Layer 2 of a small transformer language model trained on English Wikipedia (12 layers, counted from 0, width 64).
A neuron adds its activation times its output weights to the MLP's output. To switch it off is to set its activation to zero at one token and run the rest of the model.
A neuron's activation on a vector x is SiLU(gate . x + bias) times (in . x + bias), where the dot is the dot product.

Input weights of the MLP neurons that the questions are about. A number n stands for n times 0.00097.
n29 gate (bias -0.047): -178 -40 -35 75 253 172 -251 -123 -99 130 -64 -117 116 -128 62 -85 -147 -34 154 77 -102 4 200 -102 381 -38 181 -4 26 -62 -272 -29 209 -293 -92 117 459 103 -21 84 -62 -205 -4 -56 -90 -139 -161 46 0 -52 -160 -121 143 -71 -18 -249 95 167 -120 -17 41 81 80 -51
n68 gate (bias 0.016): -97 164 -71 21 213 4 -58 32 69 216 -199 -116 -58 -114 248 116 169 85 76 -89 -30 109 -56 -293 25 -160 284 16 -145 -52 203 195 -134 18 77 -104 -153 -217 114 -170 268 57 -49 -50 -240 67 -30 209 146 -299 -21 -132 -103 -4 -9 103 -26 4 -4 -254 -12 -143 -100 -84
n77 gate (bias 0.055): -103 -198 80 0 -86 -31 207 220 420 -132 -21 83 -128 -63 -182 -51 -65 -40 65 105 -158 -201 43 49 41 -144 11 -123 7 -83 -215 155 20 41 -123 -39 -185 -70 143 -4 73 -63 137 31 -25 -41 230 15 -136 -210 34 44 -31 -100 87 -160 -137 -156 -101 -30 7 191 -129 16
n80 gate (bias 0.016): 156 68 58 -25 189 43 99 -88 -294 -72 -193 -194 -251 178 -51 107 -8 16 -4 -111 245 171 119 -212 118 -20 -8 -23 53 182 -42 51 190 184 120 9 -4 -142 -218 8 -93 -69 102 -103 238 86 124 96 17 62 127 -306 72 8 -39 -228 -214 141 -232 166 75 -50 4 39
n87 gate (bias 0.082): 15 260 14 -51 -96 -118 -39 -121 73 51 29 -7 56 -66 -128 -33 -41 28 -32 59 -15 100 -79 160 28 66 -210 20 56 -116 -43 44 80 -23 -94 144 56 -35 -243 -152 109 -149 -112 -204 19 64 91 -14 -75 -57 106 0 194 0 280 267 -236 -247 220 66 54 -188 -30 -23
n148 gate (bias 0.192): 311 69 -151 -20 16 -106 -138 -104 -57 45 -144 -109 65 -66 238 94 -308 57 -136 -113 20 234 -68 -44 -74 120 -128 147 164 -98 144 -211 -164 197 -115 -78 128 -93 69 -12 56 -37 175 88 -116 -59 63 19 36 -20 -231 15 73 -40 -50 51 37 323 -154 197 -165 -22 167 13
n150 gate (bias 0.051): 4 52 -74 71 -40 -76 50 253 -232 -148 -113 -212 21 -228 -4 -12 -183 -34 53 50 -171 105 -45 7 72 156 146 83 -219 15 -87 -185 104 13 109 145 -93 57 19 -75 -87 57 408 118 101 4 -34 -93 50 146 -108 89 -136 87 -4 -195 48 -253 -118 57 15 171 -229 -78
n161 gate (bias 0.014): 162 118 71 18 -146 -119 132 167 -95 -18 -222 278 8 215 0 86 -64 -9 -100 -45 86 111 110 -140 0 39 -224 164 270 152 148 -118 -296 -10 0 0 129 -65 120 286 -63 -161 65 155 81 -110 -299 38 -13 35 4 186 -286 202 -180 -22 -155 151 -34 -26 46 -48 -126 -363
n164 gate (bias 0.094): 228 -8 19 -147 -87 146 -235 89 -114 59 -14 -124 -45 -22 -35 71 84 147 -158 11 -206 4 -222 -28 -348 75 85 78 8 -182 -174 93 -162 202 -37 256 60 -82 -148 204 12 44 41 74 103 -38 44 44 23 291 -11 -4 67 -252 44 -131 4 102 43 -7 72 -130 -140 -52
n192 gate (bias 0.085): -29 86 -278 -11 -51 -145 -49 -7 209 -7 67 17 -106 -68 61 -76 -161 172 -28 -29 79 -102 -94 -183 3 -38 99 52 -169 -200 59 113 201 23 -83 109 -80 147 -119 21 -128 -117 -21 52 -193 -150 -96 188 -10 -101 -302 27 -50 178 44 17 199 -138 -47 -92 3 123 26 -55
n210 gate (bias -0.017): -49 -4 103 -242 75 84 -114 182 4 -13 -234 37 63 -175 -92 4 -143 -37 266 189 13 -124 -4 -199 -21 -33 -43 -127 -101 8 151 327 136 -148 169 -49 27 67 183 -4 30 94 -34 138 -102 38 -71 344 102 -148 80 -188 -246 308 9 -181 -26 -190 -8 -267 69 183 -31 13
n214 gate (bias 0.075): 87 -28 -10 136 61 -53 192 -60 -18 -255 3 59 -32 -168 -144 103 -242 100 -125 -6 -56 -10 264 -122 -156 111 -112 16 85 -79 83 42 -84 -116 -203 -25 -11 37 124 52 31 -237 112 -172 60 -202 100 -60 138 133 65 89 -113 -56 -29 109 -160 -75 -33 -94 -33 19 -73 4
n218 gate (bias -0.104): 140 -123 -281 -7 -46 -85 -133 159 -214 116 -175 -108 -22 -7 140 95 -145 -56 -111 32 -28 127 59 86 -10 37 -31 -255 78 7 70 -53 240 7 30 -14 78 -94 150 -159 104 -71 94 -79 -70 129 96 -7 75 17 207 -95 141 -70 54 158 -7 92 62 -90 143 -71 -66 -173
n227 gate (bias 0.006): 72 -263 20 37 231 -84 81 -138 -29 67 -263 213 -4 -147 21 -17 125 -86 -235 83 75 139 19 140 84 -163 -95 185 -88 54 -64 54 91 -101 -75 -139 -51 -16 -51 -49 144 34 -8 221 88 48 -107 218 -421 60 101 -121 200 -136 -98 -108 -8 84 119 203 -73 -125 -164 60
n231 gate (bias -0.016): -171 -241 102 -207 -11 322 66 5 -152 -126 -116 -263 122 239 104 -115 15 236 41 -75 -99 -41 141 -100 -30 -25 181 -19 126 -73 180 11 -49 182 54 185 154 145 -25 165 88 -298 55 315 154 -86 -36 196 188 217 -364 166 246 130 -11 -125 21 -142 -68 -359 -474 34 -56 129
n234 gate (bias 0.058): -135 -79 -138 143 234 -247 -60 -78 -66 274 111 131 -96 28 41 175 0 199 128 112 -16 211 -46 -196 -63 -16 290 60 148 12 -68 251 90 -87 -21 184 114 -178 145 25 74 -152 0 52 -66 -36 -39 -101 40 -72 -8 132 -58 148 -262 207 184 50 -222 -221 115 0 -126 21
n29 in (bias -0.013): 223 58 -109 -159 -37 -29 243 27 33 -136 235 69 -66 67 -57 190 77 -39 -120 -59 98 -89 -81 -30 -319 -39 -81 -34 -24 -57 161 165 -73 83 88 -46 -381 8 94 134 306 164 -193 -89 178 68 -7 -154 48 -20 108 54 -351 78 50 138 -42 -199 38 79 -8 -154 -52 25
n68 in (bias -0.021): 57 -30 141 -259 183 -90 143 -133 4 115 230 -17 -129 -74 -4 -26 94 10 0 110 52 -47 -52 87 120 71 0 114 -96 -158 168 52 184 47 114 -134 45 0 98 194 62 64 -290 -70 70 50 -54 -229 -176 -136 -136 -169 48 7 49 -60 -78 108 -120 -120 181 -182 -10 -76
n77 in (bias -0.129): 0 245 72 15 -131 -90 -39 -140 -26 -85 122 134 156 -85 -111 212 -128 -17 -20 -257 140 178 -204 111 -145 110 44 235 103 -7 40 -260 -8 164 29 -15 56 -4 39 59 -139 87 -92 -80 301 -11 -226 -49 -22 -29 -100 -100 -104 -55 -23 -82 97 172 -21 57 -51 -44 -7 15
n80 in (bias -0.074): -49 -244 35 -43 -169 -32 -112 -34 -72 40 -103 48 -32 133 421 -48 123 -322 0 -57 -131 -215 -52 14 122 0 51 -36 -50 -7 -61 17 0 76 -150 -161 81 95 -136 90 -55 -105 -76 25 -256 178 -198 -60 -178 169 -27 -15 -28 16 110 241 213 -129 111 133 0 -205 46 -57
n87 in (bias -0.113): -117 -93 3 49 59 50 105 20 -124 -84 -44 55 39 79 74 -19 124 -99 123 -84 74 -130 86 -182 68 -115 49 56 -131 -46 -8 -127 -103 -49 106 -44 -238 156 100 183 -129 141 53 0 -49 -135 -122 6 -102 -3 36 -32 -173 159 -19 -157 106 174 -91 -18 -6 103 86 76
n148 in (bias 0.076): 87 5 60 -158 14 -14 -46 18 -24 -76 -121 324 88 -45 -103 28 -340 252 -120 -25 37 51 70 13 -18 4 -284 94 41 53 141 -92 -108 5 48 -247 43 121 -406 -121 -154 120 9 -55 214 -50 113 -35 238 164 -164 -132 -226 75 254 -231 -181 138 135 162 -266 287 122 -145
n150 in (bias 0.049): 144 -9 71 -34 -65 -30 21 255 -34 -223 -57 -263 -50 -134 38 -292 -132 -153 -140 -15 -379 -151 -244 78 -78 233 -13 -51 62 48 -183 -185 -13 90 -99 -4 39 -53 0 -72 -72 148 344 77 54 17 22 -116 -50 165 -137 24 -266 64 -22 -74 -91 -142 170 -33 -83 165 -88 207
n161 in (bias 0.110): 331 54 -39 -14 55 36 56 160 -11 -22 106 154 -103 -89 18 -40 3 139 -60 -23 132 123 -70 -186 -31 86 -71 46 184 27 69 93 -49 -15 90 -94 -18 -100 311 160 14 62 62 65 273 -272 -192 -98 140 28 164 50 -79 111 -110 -21 47 22 -17 -82 80 131 -61 -166
n164 in (bias 0.033): 75 -104 -38 46 12 210 -37 91 -54 186 -79 -136 -162 77 100 39 199 65 190 -132 -8 -117 90 -91 -78 11 46 175 -19 201 70 -54 88 -130 -43 -144 145 -59 4 11 -73 -8 -185 281 98 -60 36 119 -71 56 220 -76 -70 337 -189 -107 31 -27 -14 -99 -29 -314 173 -12
n192 in (bias -0.105): 7 20 194 -51 -23 121 120 -58 153 26 20 -51 160 -71 -152 108 82 -199 115 82 -55 29 -94 160 -93 211 112 -62 -38 175 -27 -21 -64 -58 100 -108 -59 -34 37 -32 135 155 44 -94 185 148 33 -119 54 57 163 -55 140 -126 -172 -12 -85 72 63 43 -60 216 -35 67
n210 in (bias -0.040): -196 -20 -96 27 140 126 -176 25 -101 -162 -117 -50 -78 10 13 64 -104 35 -36 -15 -44 76 -135 55 16 -68 106 -52 -136 -3 52 26 140 -164 78 -3 31 -209 -70 30 -67 -86 213 33 -7 52 156 215 -95 182 29 -117 -34 77 -158 -49 95 0 12 -231 165 173 88 -208
n214 in (bias -0.053): 126 -4 -295 -18 -120 -117 -22 -88 -34 15 -46 59 40 234 -15 183 -94 -98 0 -17 44 -164 -167 105 86 -164 -121 37 -215 -62 -162 85 -128 208 -16 -19 4 -96 -35 -88 -52 106 -103 0 -142 40 -141 -220 -203 -238 61 84 -86 44 114 -100 86 83 -28 32 114 -44 -304 27
n218 in (bias 0.059): -247 -42 8 -30 -151 -54 -119 269 123 216 -3 47 76 143 11 35 86 -163 220 17 27 8 -39 178 92 -73 38 -3 -141 61 -35 -46 -196 -122 270 -4 8 -103 -95 -4 -8 78 44 -111 -328 -75 99 -148 64 141 -93 -104 39 -53 8 -155 -194 70 -39 84 21 -370 -41 63
n227 in (bias -0.076): -22 35 -21 -125 -61 -85 48 -120 64 -4 41 -23 -82 77 -39 -92 122 -20 140 38 42 -179 85 -54 -111 -17 108 26 95 62 -86 -80 -26 19 30 164 193 -101 -60 188 -91 -7 105 -314 -216 -120 -91 -109 302 -279 -24 109 21 -115 115 71 -181 18 -127 -40 36 -75 111 -138
n231 in (bias -0.036): 107 227 34 -108 -26 -101 -80 45 57 -131 159 106 140 -241 -117 -9 200 -193 104 138 161 -115 -65 67 104 29 -164 166 34 -36 -178 -113 27 -133 4 -163 -80 -158 112 -56 -22 240 38 -161 -28 -148 -34 -90 -200 -190 342 -49 -310 -186 -111 -8 -154 123 -129 137 89 -75 98 -345
n234 in (bias -0.051): -49 100 113 -94 -310 221 31 60 124 -396 -99 126 128 23 63 -172 -142 -26 -168 -187 4 -82 93 257 -4 -8 -149 72 111 -48 -54 -194 -273 -25 -34 -24 -222 -23 -215 43 -185 -57 8 -64 42 81 79 -112 4 27 54 -134 8 -32 150 -187 32 -92 125 65 -147 149 0 41

Output weights of the MLP neurons that the questions are about. A number n stands for n times 0.00054.
n29: -58 192 -78 -44 7 164 154 -104 -56 154 -141 243 -84 -241 16 -99 -65 -15 -118 123 -217 40 20 137 148 81 213 -163 -142 35 -238 -172 324 -274 -209 -43 353 -40 -9 100 10 -193 -260 40 -4 -223 -116 15 -106 79 -134 -18 298 -70 -142 -473 152 62 -63 -115 199 269 -1 64
n68: -152 220 -26 -115 56 -71 -202 271 94 205 -403 -144 -119 -152 218 133 205 -26 235 -157 -109 188 -128 -167 -159 -107 174 -233 12 49 21 66 -215 -31 -24 69 -80 -137 -53 -280 21 58 181 -60 -239 -163 14 111 198 -148 44 17 99 99 112 117 98 -79 41 -90 -92 -85 -28 -112
n77: -46 -323 -122 -26 120 -89 305 267 207 -109 101 -62 -246 70 24 18 -156 -21 84 286 -89 -251 48 -2 214 -101 -58 -76 -131 -31 -298 125 -3 -155 -266 81 19 -54 31 52 -3 -158 112 -70 -267 -44 239 105 -138 -35 39 189 -84 78 -53 -97 -21 -201 24 -69 166 143 -264 -42
n80: 203 242 177 -9 216 -184 249 -16 -46 -185 -245 -141 -162 71 -130 82 -271 69 72 -73 193 210 103 -149 133 47 -97 -110 -9 219 -50 -46 351 140 47 -67 -102 -159 -191 113 -26 33 330 -6 369 -80 100 161 15 171 19 -295 93 163 -90 -116 -317 93 -203 139 152 -61 24 -52
n87: 42 380 -6 -149 -16 12 -137 -183 71 133 -19 180 64 -131 -107 0 -57 -55 1 -93 -189 1 -86 366 28 44 -48 149 -69 4 -177 31 -37 -128 -182 225 -68 -146 -126 -113 72 -322 -88 77 -8 70 98 -156 60 -64 -75 -77 24 94 93 399 -167 -171 243 81 181 -102 0 57
n148: 142 -38 -2 305 81 -51 85 6 283 123 248 -318 -120 97 -123 -231 146 -94 87 35 -50 -45 25 -9 19 44 262 -230 72 -29 35 -44 31 -131 -76 243 -51 -12 414 7 154 -275 -23 40 -218 131 -219 162 -178 -268 144 71 241 0 -245 81 77 -9 34 -296 207 -299 -57 158
n150: -78 6 73 -7 72 115 -30 -188 184 50 -135 391 -17 330 25 132 214 36 150 -138 236 270 320 194 -258 -252 86 -10 -118 -129 99 261 -53 -72 2 113 -101 124 -124 33 21 -123 -333 -163 97 -83 94 -107 -153 -39 -108 -179 211 -95 48 99 32 378 -120 -241 -25 -185 221 141
n161: -199 -186 -60 -79 91 144 -75 12 128 11 202 -204 -264 -107 72 -34 271 59 -96 107 14 81 -51 -75 112 96 179 116 -189 -195 -45 24 199 82 -191 -81 -150 -30 -12 -213 227 12 -78 -74 102 41 229 -70 103 71 391 -78 307 -305 91 86 243 -242 -58 -272 -13 147 52 274
n164: -24 33 -19 59 -71 -115 134 10 105 -72 245 341 218 -52 -253 -167 -85 -85 49 166 -12 70 145 254 151 39 153 -276 161 -225 38 -132 46 -57 -274 -50 -253 173 -53 75 11 -86 -34 -196 -26 41 -143 47 66 15 -116 23 70 -336 231 107 60 1 -114 26 340 63 -181 -58
n192: 16 145 -229 6 -43 -97 -7 144 9 -85 0 77 -207 -232 82 -134 -62 232 -97 -61 123 -138 -113 -223 115 -56 -137 201 -202 -166 103 169 238 99 -81 77 -183 30 9 -28 -183 -120 148 -118 -253 -232 -203 194 9 -66 -269 5 -58 113 204 -109 100 -224 14 -94 -87 -53 50 165
n210: 147 121 58 -91 -65 -219 330 -198 -16 1 286 5 -116 99 64 20 261 98 -103 -135 -161 -69 107 4 210 23 -225 57 336 -4 -142 -81 -264 94 -153 43 -8 93 -75 -1 118 48 -108 -135 167 -77 -158 -349 183 -59 -43 135 56 -398 105 28 -33 201 66 142 -138 -112 -112 39
n214: -108 -78 127 52 96 118 204 144 -156 -91 188 -49 -116 -52 43 -143 -218 101 -52 62 105 51 147 -228 -231 250 117 -78 67 63 -39 -85 45 -238 8 -68 95 47 142 87 204 -140 146 56 -81 -23 203 83 197 344 58 217 169 -25 49 140 -115 -187 37 36 -79 -79 128 -95
n218: 238 -287 -219 -20 97 -2 -11 -19 -183 22 -157 -16 -96 9 173 76 -126 20 -143 -61 57 151 58 -87 -249 161 -181 -170 107 -134 -45 -132 272 -37 -237 91 107 -52 269 -160 93 36 56 -68 201 60 135 118 71 -87 294 44 187 25 -36 111 245 -117 57 -93 111 337 -11 -148
n227: 78 -184 102 -84 214 30 231 -108 -44 56 -316 289 74 -277 64 114 125 -69 -262 16 -144 183 60 7 -28 -129 -10 208 -189 224 12 -74 -22 -117 4 -165 -121 132 28 33 72 18 -85 400 52 58 -57 189 -344 161 123 -109 107 -126 -45 -246 165 67 216 72 44 129 -181 -39
n231: -197 -290 -21 -129 124 261 132 -32 -215 -174 -160 -350 -54 190 -43 37 -22 171 20 -126 -243 108 159 -25 -108 -128 220 8 66 -125 170 183 -10 159 -150 135 89 164 -123 179 58 -435 -104 159 80 53 -34 341 150 259 -428 179 216 84 -14 -101 -136 -150 -77 -357 -460 16 -95 309
n234: 153 -111 -158 7 38 -369 -164 1 -152 241 190 76 -412 19 -106 155 196 -5 29 27 -169 330 -79 -266 -174 -76 40 50 230 129 106 165 62 5 141 12 310 -23 150 -89 78 83 71 86 -22 -75 -59 13 -55 0 126 238 39 112 -206 -142 -18 103 -49 -77 149 42 -28 -105

Each question names a token from some text and the token that comes next. It shows the vector x that enters the MLP there. A number n stands for n times 0.0086.

Then comes g, the gradient of the next token's log-probability with respect to the MLP's output, scaled to length 1. A neuron's effect is roughly proportional to its activation times (output weights . g). A number n stands for n times 0.001.

"or", then "us "
x: -45 -17 -56 -26 -344 82 -126 64 77 34 -97 -237 199 -41 -20 -36 -106 -119 39 115 67 -41 141 -121 -132 -259 -11 -107 62 -3 -10 -65 119 -42 -68 121 -239 -71 72 114 10 -28 -30 -51 -76 -271 -42 71 -184 -1 17 -106 92 -46 240 151 -120 -185 -25 -80 -27 81 18 -87
g: -76 -82 -22 -116 3 -271 -75 -89 25 44 225 -52 -84 199 -1 -68 253 -77 118 13 -16 293 -15 -102 101 188 35 227 69 83 205 75 111 164 -17 -32 -61 -224 100 -70 -168 -170 44 13 24 103 54 71 -47 -13 20 -18 30 11 -15 -184 22 -62 42 -45 375 -159 -204 8
Which neuron, switched off, lowers the next token's probability most? n148

"rec", then "all"
x: 221 26 -151 15 -149 20 -31 -37 -230 60 -251 -55 101 18 83 303 228 159 57 130 134 207 6 137 -166 52 31 -72 221 -161 105 26 -53 67 -104 156 -28 -76 -64 22 47 58 29 134 -168 -124 106 -1 -144 6 134 -21 117 -32 97 -25 14 -64 11 62 -59 41 156 -41
g: 160 -163 -68 -107 133 8 -123 241 59 111 -74 135 138 163 -33 -129 -80 76 181 147 -26 -114 242 189 -6 -70 -119 165 8 -175 -84 -34 110 -69 81 193 -166 79 17 -64 -17 -198 -98 -41 147 80 67 -52 -112 32 -157 133 30 110 -8 -208 220 232 -36 -19 37 86 -263 9
Which neuron, switched off, lowers the next token's probability most? n164

"y", then "r"
x: 60 -64 -47 222 -198 -75 -10 -76 49 36 45 -164 -225 -26 72 86 -187 5 8 43 84 -56 161 11 -83 -222 -146 -144 -156 -14 -30 -13 142 74 126 63 9 -180 39 -12 246 24 56 4 113 -192 117 -69 67 93 173 150 52 -87 61 -68 25 -33 182 -278 -31 88 -213 -1
g: 149 59 -75 158 -76 171 64 215 -95 -205 33 170 209 182 -85 94 -27 -21 -143 86 63 -6 149 21 -6 -23 66 147 88 -49 -205 217 -22 -195 15 -60 -108 -94 -80 40 -51 -51 -152 121 31 145 96 -66 -128 136 -129 60 255 -9 -133 84 60 16 -110 120 34 36 325 -265
Which neuron, switched off, lowers the next token's probability most? n214

"s ", then "in "
x: 46 -305 -31 78 -38 206 49 37 -81 -58 -127 149 -120 -7 229 48 42 87 51 -260 2 72 53 -2 101 184 9 -41 -144 -29 -53 -193 -46 -58 -117 106 14 -35 191 -3 89 -25 154 -89 62 -190 53 49 -6 -113 168 -69 39 31 82 -151 -15 -267 162 -69 -102 236 -37 -34
g: 197 80 -57 -97 181 -62 40 -65 -124 -30 -106 -84 25 -220 189 61 -57 -27 148 88 62 56 0 -162 130 -22 -12 -183 -6 -16 -366 169 -9 -132 -242 -273 65 119 30 -73 -15 90 140 -59 72 -124 -66 -161 -101 -110 75 -69 -170 161 -230 -98 -43 -163 -36 147 -119 65 126 51
Which neuron, switched off, lowers the next token's probability most? n231

", ", then "wh"
x: 40 -90 8 -8 75 136 39 12 -158 0 24 200 -106 -110 154 98 -55 70 -19 -269 -4 -74 -65 69 -29 138 -12 -102 -37 -279 72 -202 71 68 -13 56 79 41 128 -142 144 -32 -51 -107 -17 -219 216 -12 119 -52 144 22 15 -97 38 -49 -79 -305 56 -150 67 257 -144 -5
g: -184 114 -71 -77 55 14 0 -19 114 -75 195 3 -53 -320 -3 -45 42 -101 39 49 -111 -55 -114 -77 144 40 38 -259 -83 -89 -18 -27 -145 -129 72 -203 -6 211 -23 -141 -56 -25 -95 33 -211 -387 65 136 149 107 207 193 -141 113 25 27 -90 -111 158 42 11 124 -162 -40
Which neuron, switched off, raises the next token's probability most? n150

"his ", then "s"
x: 92 -50 -125 64 -97 139 -53 58 -1 34 -115 0 -159 -51 49 -48 -26 106 30 -245 -96 23 -63 -50 8 158 41 21 -64 -84 -87 -72 96 178 -124 137 76 -50 61 -72 -92 88 100 -56 155 -169 -96 -63 -40 -87 41 -327 182 -134 161 -307 25 -220 -122 -174 5 205 -7 10
g: -104 -146 120 151 -195 70 -62 -90 97 71 68 -421 30 209 -210 177 -58 55 -167 -118 -169 84 163 200 -197 148 -159 84 -8 88 77 -176 -144 31 -21 61 -57 -123 -82 93 135 -59 75 -55 70 107 -108 -213 -115 -68 78 111 -58 -68 42 -20 -65 -5 -15 35 -87 75 -196 -61
Which neuron, switched off, lowers the next token's probability most? n29

"ed ", then "T"
x: 67 -138 -44 -65 32 216 83 110 -169 64 -140 101 -129 67 248 64 -122 70 -95 -199 143 94 -20 -203 -32 230 -160 -36 110 -137 -64 -161 -30 -142 -52 -60 25 -23 88 -92 92 115 68 -53 66 -50 60 74 14 9 130 -72 -117 -78 15 -204 26 -296 -31 -170 -48 206 18 -40
g: -182 -84 7 -13 56 -20 -97 223 56 16 113 180 81 263 119 -216 181 -16 -40 264 -154 -172 -31 -6 -57 134 -206 40 -28 45 35 105 27 -138 -77 261 5 126 -72 -146 -81 -66 -158 89 105 -80 123 12 211 105 95 18 197 26 -70 156 137 6 -45 -115 256 -16 -163 -17
Which neuron, switched off, lowers the next token's probability most? n161

"n", then "on"
x: -9 -63 -23 117 -82 -41 -325 -62 16 -53 -203 -109 75 -130 -63 62 101 212 -14 -2 -52 -31 66 -136 8 -20 -101 -123 -77 156 -87 -67 195 -29 33 183 -6 -22 -79 46 88 248 51 73 -39 -298 41 53 -168 20 -6 -174 17 108 118 52 -33 62 74 -94 9 169 -319 19
g: -10 59 -135 -81 19 27 -145 12 83 -245 239 -10 75 73 -142 -61 -161 116 77 61 -115 44 -56 -112 287 -99 -157 141 220 67 -154 132 -220 3 -71 94 129 -20 -49 70 21 -161 96 46 91 -80 -73 -77 257 -3 20 -118 127 245 -49 -116 54 63 -203 -98 -148 31 197 194
Which neuron, switched off, lowers the next token's probability most? n210

"\"", then "I"
x: -100 -49 201 50 74 -10 -55 176 11 37 -110 10 -80 -105 72 -78 -173 26 56 -44 -17 51 -104 -5 -39 31 33 -42 -77 -252 -19 -117 109 -11 -7 42 -94 -145 166 -140 -9 167 -63 -49 128 -89 261 186 -16 -53 297 -171 -12 -116 194 -115 12 -163 -215 -22 127 54 -144 199
g: 14 -233 43 204 -236 -41 138 -235 39 192 29 -51 -152 60 -290 -27 -168 -19 -47 159 -65 -46 150 -92 120 -120 191 33 159 -41 198 1 -119 -53 110 246 210 -134 -5 -21 -5 93 0 -63 -56 97 -21 10 -45 129 172 200 20 7 -41 67 172 -4 -169 120 -18 -203 30 58
Which two neurons, each switched off alone, lower its probability most, in order? n80, n210

"on", then "g"
x: -78 -111 -119 147 -182 13 70 60 -185 114 -125 -109 -73 -131 187 151 24 9 -141 -5 248 26 325 -93 -220 -164 95 -30 -9 -66 -79 -46 26 -85 -8 54 -75 61 136 24 8 140 -67 131 65 -232 41 217 -180 40 56 84 -127 157 50 26 -59 53 -24 5 6 166 -91 -39
g: 39 263 64 -126 144 49 -13 204 -55 -70 146 -11 -30 -81 72 -184 -194 114 -10 64 347 76 35 98 23 107 -11 75 -52 82 -49 12 228 103 -257 85 45 188 -157 -114 -91 -96 -10 118 113 17 108 -70 25 3 53 -137 -34 46 -29 -106 134 -94 275 -242 47 100 213 138
Which neuron, switched off, lowers the next token's probability most? n161

"ear", then "ch"
x: -77 -164 -148 90 102 -83 -58 215 -200 10 -125 25 120 89 49 50 142 20 -69 -98 79 88 178 -133 -210 -46 -89 12 260 -2 -75 -49 25 89 103 161 -30 -135 133 -78 84 199 -36 221 -96 -148 -103 271 -54 64 30 8 48 55 -72 54 -76 -254 84 49 115 5 56 -70
g: 113 28 35 78 -69 111 -230 171 -113 -76 49 -98 178 43 59 82 66 -43 -76 -90 -87 48 -4 -12 15 -169 54 -16 -358 3 -233 41 -19 1 -142 -9 136 116 133 6 -281 15 271 21 -80 72 15 -13 53 11 48 167 -133 -170 316 32 -57 -245 -138 -37 -175 -16 168 -23
Which neuron, switched off, raises the next token's probability most? n68

"for", then "m "
x: 201 -265 -26 -187 -192 -7 -34 -27 -121 -16 38 -160 37 -38 108 128 -87 109 78 31 -164 1 60 -123 -179 -112 92 -147 63 40 -14 -104 75 72 -15 -90 -165 -70 132 141 -2 60 -70 92 -1 -13 66 15 -254 53 171 95 225 -102 104 184 20 -166 42 -83 -8 255 124 -81
g: 129 123 -74 171 26 13 107 15 206 15 73 74 169 -47 181 -38 -58 147 248 -114 91 216 -116 -118 10 -59 6 14 134 144 -24 -252 114 21 101 70 21 204 -116 -78 205 270 -180 103 -99 -4 -41 -217 5 -73 -66 295 198 -18 -9 155 45 128 -57 20 -66 -73 111 -53
Which two neurons, each switched off alone, lower its probability most, in order? n77, n231

"l", then "ati"
x: 64 -91 -39 6 152 139 -51 43 145 -77 -159 -45 -17 -100 96 311 -101 30 -56 80 -119 223 101 123 31 -96 -146 -111 147 198 26 184 71 148 -97 175 6 82 -6 51 8 178 235 -15 94 -241 73 -26 57 -1 -78 78 37 78 40 54 140 -127 236 -94 100 43 -53 -85
g: -202 -17 77 95 61 -45 117 -47 -224 -10 -189 -52 70 -29 133 -154 59 -59 58 -30 489 35 44 -91 -68 191 192 -16 18 40 18 -24 22 -165 -151 -38 99 -150 160 -84 27 9 -216 -130 -75 31 33 13 158 -5 120 -233 13 1 -55 3 -63 -98 8 -83 150 122 316 -10
Which neuron, switched off, raises the next token's probability most? n218

"Y", then "our"
x: 73 -132 -15 120 -22 -221 -13 -174 -118 30 -97 -67 -60 -133 -38 -75 -126 -7 -87 -108 61 -6 62 -91 -71 -9 -92 -217 -48 -13 -64 21 -111 164 72 162 154 -207 -27 31 230 277 151 41 145 -121 247 61 22 -154 46 -20 32 40 -5 -79 286 27 -13 -209 24 115 6 -47
g: 53 -102 89 13 196 -4 -75 138 76 -20 -56 68 381 137 -1 51 285 -110 8 183 -69 201 -36 52 79 -57 -85 16 -59 156 -133 -11 -95 129 -147 48 -61 -137 -224 207 -121 79 -67 -177 -22 87 28 -192 150 40 -66 50 -91 188 -41 -134 -71 51 31 -167 -144 236 21 -142
Which neuron, switched off, raises the next token's probability most? n214

"C", then "el"
x: 166 -23 -129 73 133 14 -31 49 25 163 -143 157 39 -186 -64 109 32 -39 39 18 1 75 216 -80 -121 -120 -52 25 102 -148 83 6 -93 94 -1 219 44 -130 -116 -104 223 34 -18 -21 255 -103 358 19 -94 -65 -12 -68 105 39 28 122 192 -32 -25 -195 0 165 109 94
g: 38 137 93 -244 32 -99 197 -349 -76 -8 21 -170 54 58 18 52 20 -72 -95 127 -34 -157 116 27 -154 158 20 -108 71 -18 72 -278 -11 -28 -57 -128 46 -109 97 74 -187 70 65 53 -77 154 1 -191 -254 95 -295 -214 19 -10 117 34 -22 -4 -111 -230 -46 129 -87 -16
Which two neurons, each switched off alone, lower its probability most, in order? n234, n68

"is", then "n"
x: -11 144 -214 8 -83 -14 -79 1 103 81 -84 -114 26 25 308 -21 -157 207 39 -87 24 48 113 38 -186 -32 -26 -72 -26 -38 131 51 36 90 85 179 64 66 182 -195 242 134 247 51 32 138 5 81 -196 -14 -7 14 4 -45 125 48 -4 38 30 -1 195 199 -97 224
g: 96 121 277 76 -25 139 -94 106 -122 -136 222 87 114 -150 155 -131 -156 33 64 -85 -71 32 -15 -83 -24 -130 -89 59 148 -4 -111 -38 279 56 -150 102 -209 12 54 -98 -90 -264 21 142 -35 -48 105 28 -273 -34 -150 -292 120 15 -81 -179 107 -115 -9 -58 -62 16 -131 -41
Which neuron, switched off, lowers the next token's probability most? n68

"The ", then "al"
x: 126 -84 -93 27 56 73 -3 82 5 22 -121 -11 -246 27 81 -15 -24 126 -57 -196 -21 -11 -9 78 39 87 121 103 -128 -258 -13 -36 194 131 -116 99 76 74 -78 -199 -10 47 112 -83 86 -97 95 -46 -44 -140 203 -180 265 -159 170 -41 188 -148 -118 -159 89 184 -83 17
g: 97 -97 -75 158 -216 -10 -74 -114 60 101 17 49 175 80 -170 100 33 -88 -126 -20 -195 46 150 172 -120 -65 -173 41 -56 -288 39 143 -219 -94 40 -166 211 -157 120 202 116 33 169 37 -73 -41 -68 -85 8 -120 85 -149 -173 67 190 -77 131 173 20 187 80 106 -141 -51
Which neuron, switched off, lowers the next token's probability most? n192

"y", then ". "
x: 73 -57 -75 211 -176 -85 -32 -117 34 58 28 -167 -256 -30 79 44 -187 23 -23 36 89 1 185 28 -89 -233 -197 -147 -191 17 -5 -34 137 69 91 81 50 -182 37 -26 222 -12 59 -25 108 -154 87 -31 59 84 182 147 18 -77 50 -35 30 2 200 -253 -38 99 -201 20
g: -177 -190 -60 -272 229 -151 20 -70 107 60 -71 34 25 -50 77 124 -45 -95 43 125 -221 -103 190 -175 23 -174 215 67 212 -256 76 127 -5 -199 159 -146 -11 165 57 -162 -89 33 -132 27 -154 -105 59 -46 -149 -56 -92 -166 82 78 102 -32 100 -80 -95 -57 60 4 47 171
Which neuron, switched off, raises the next token's probability most? n77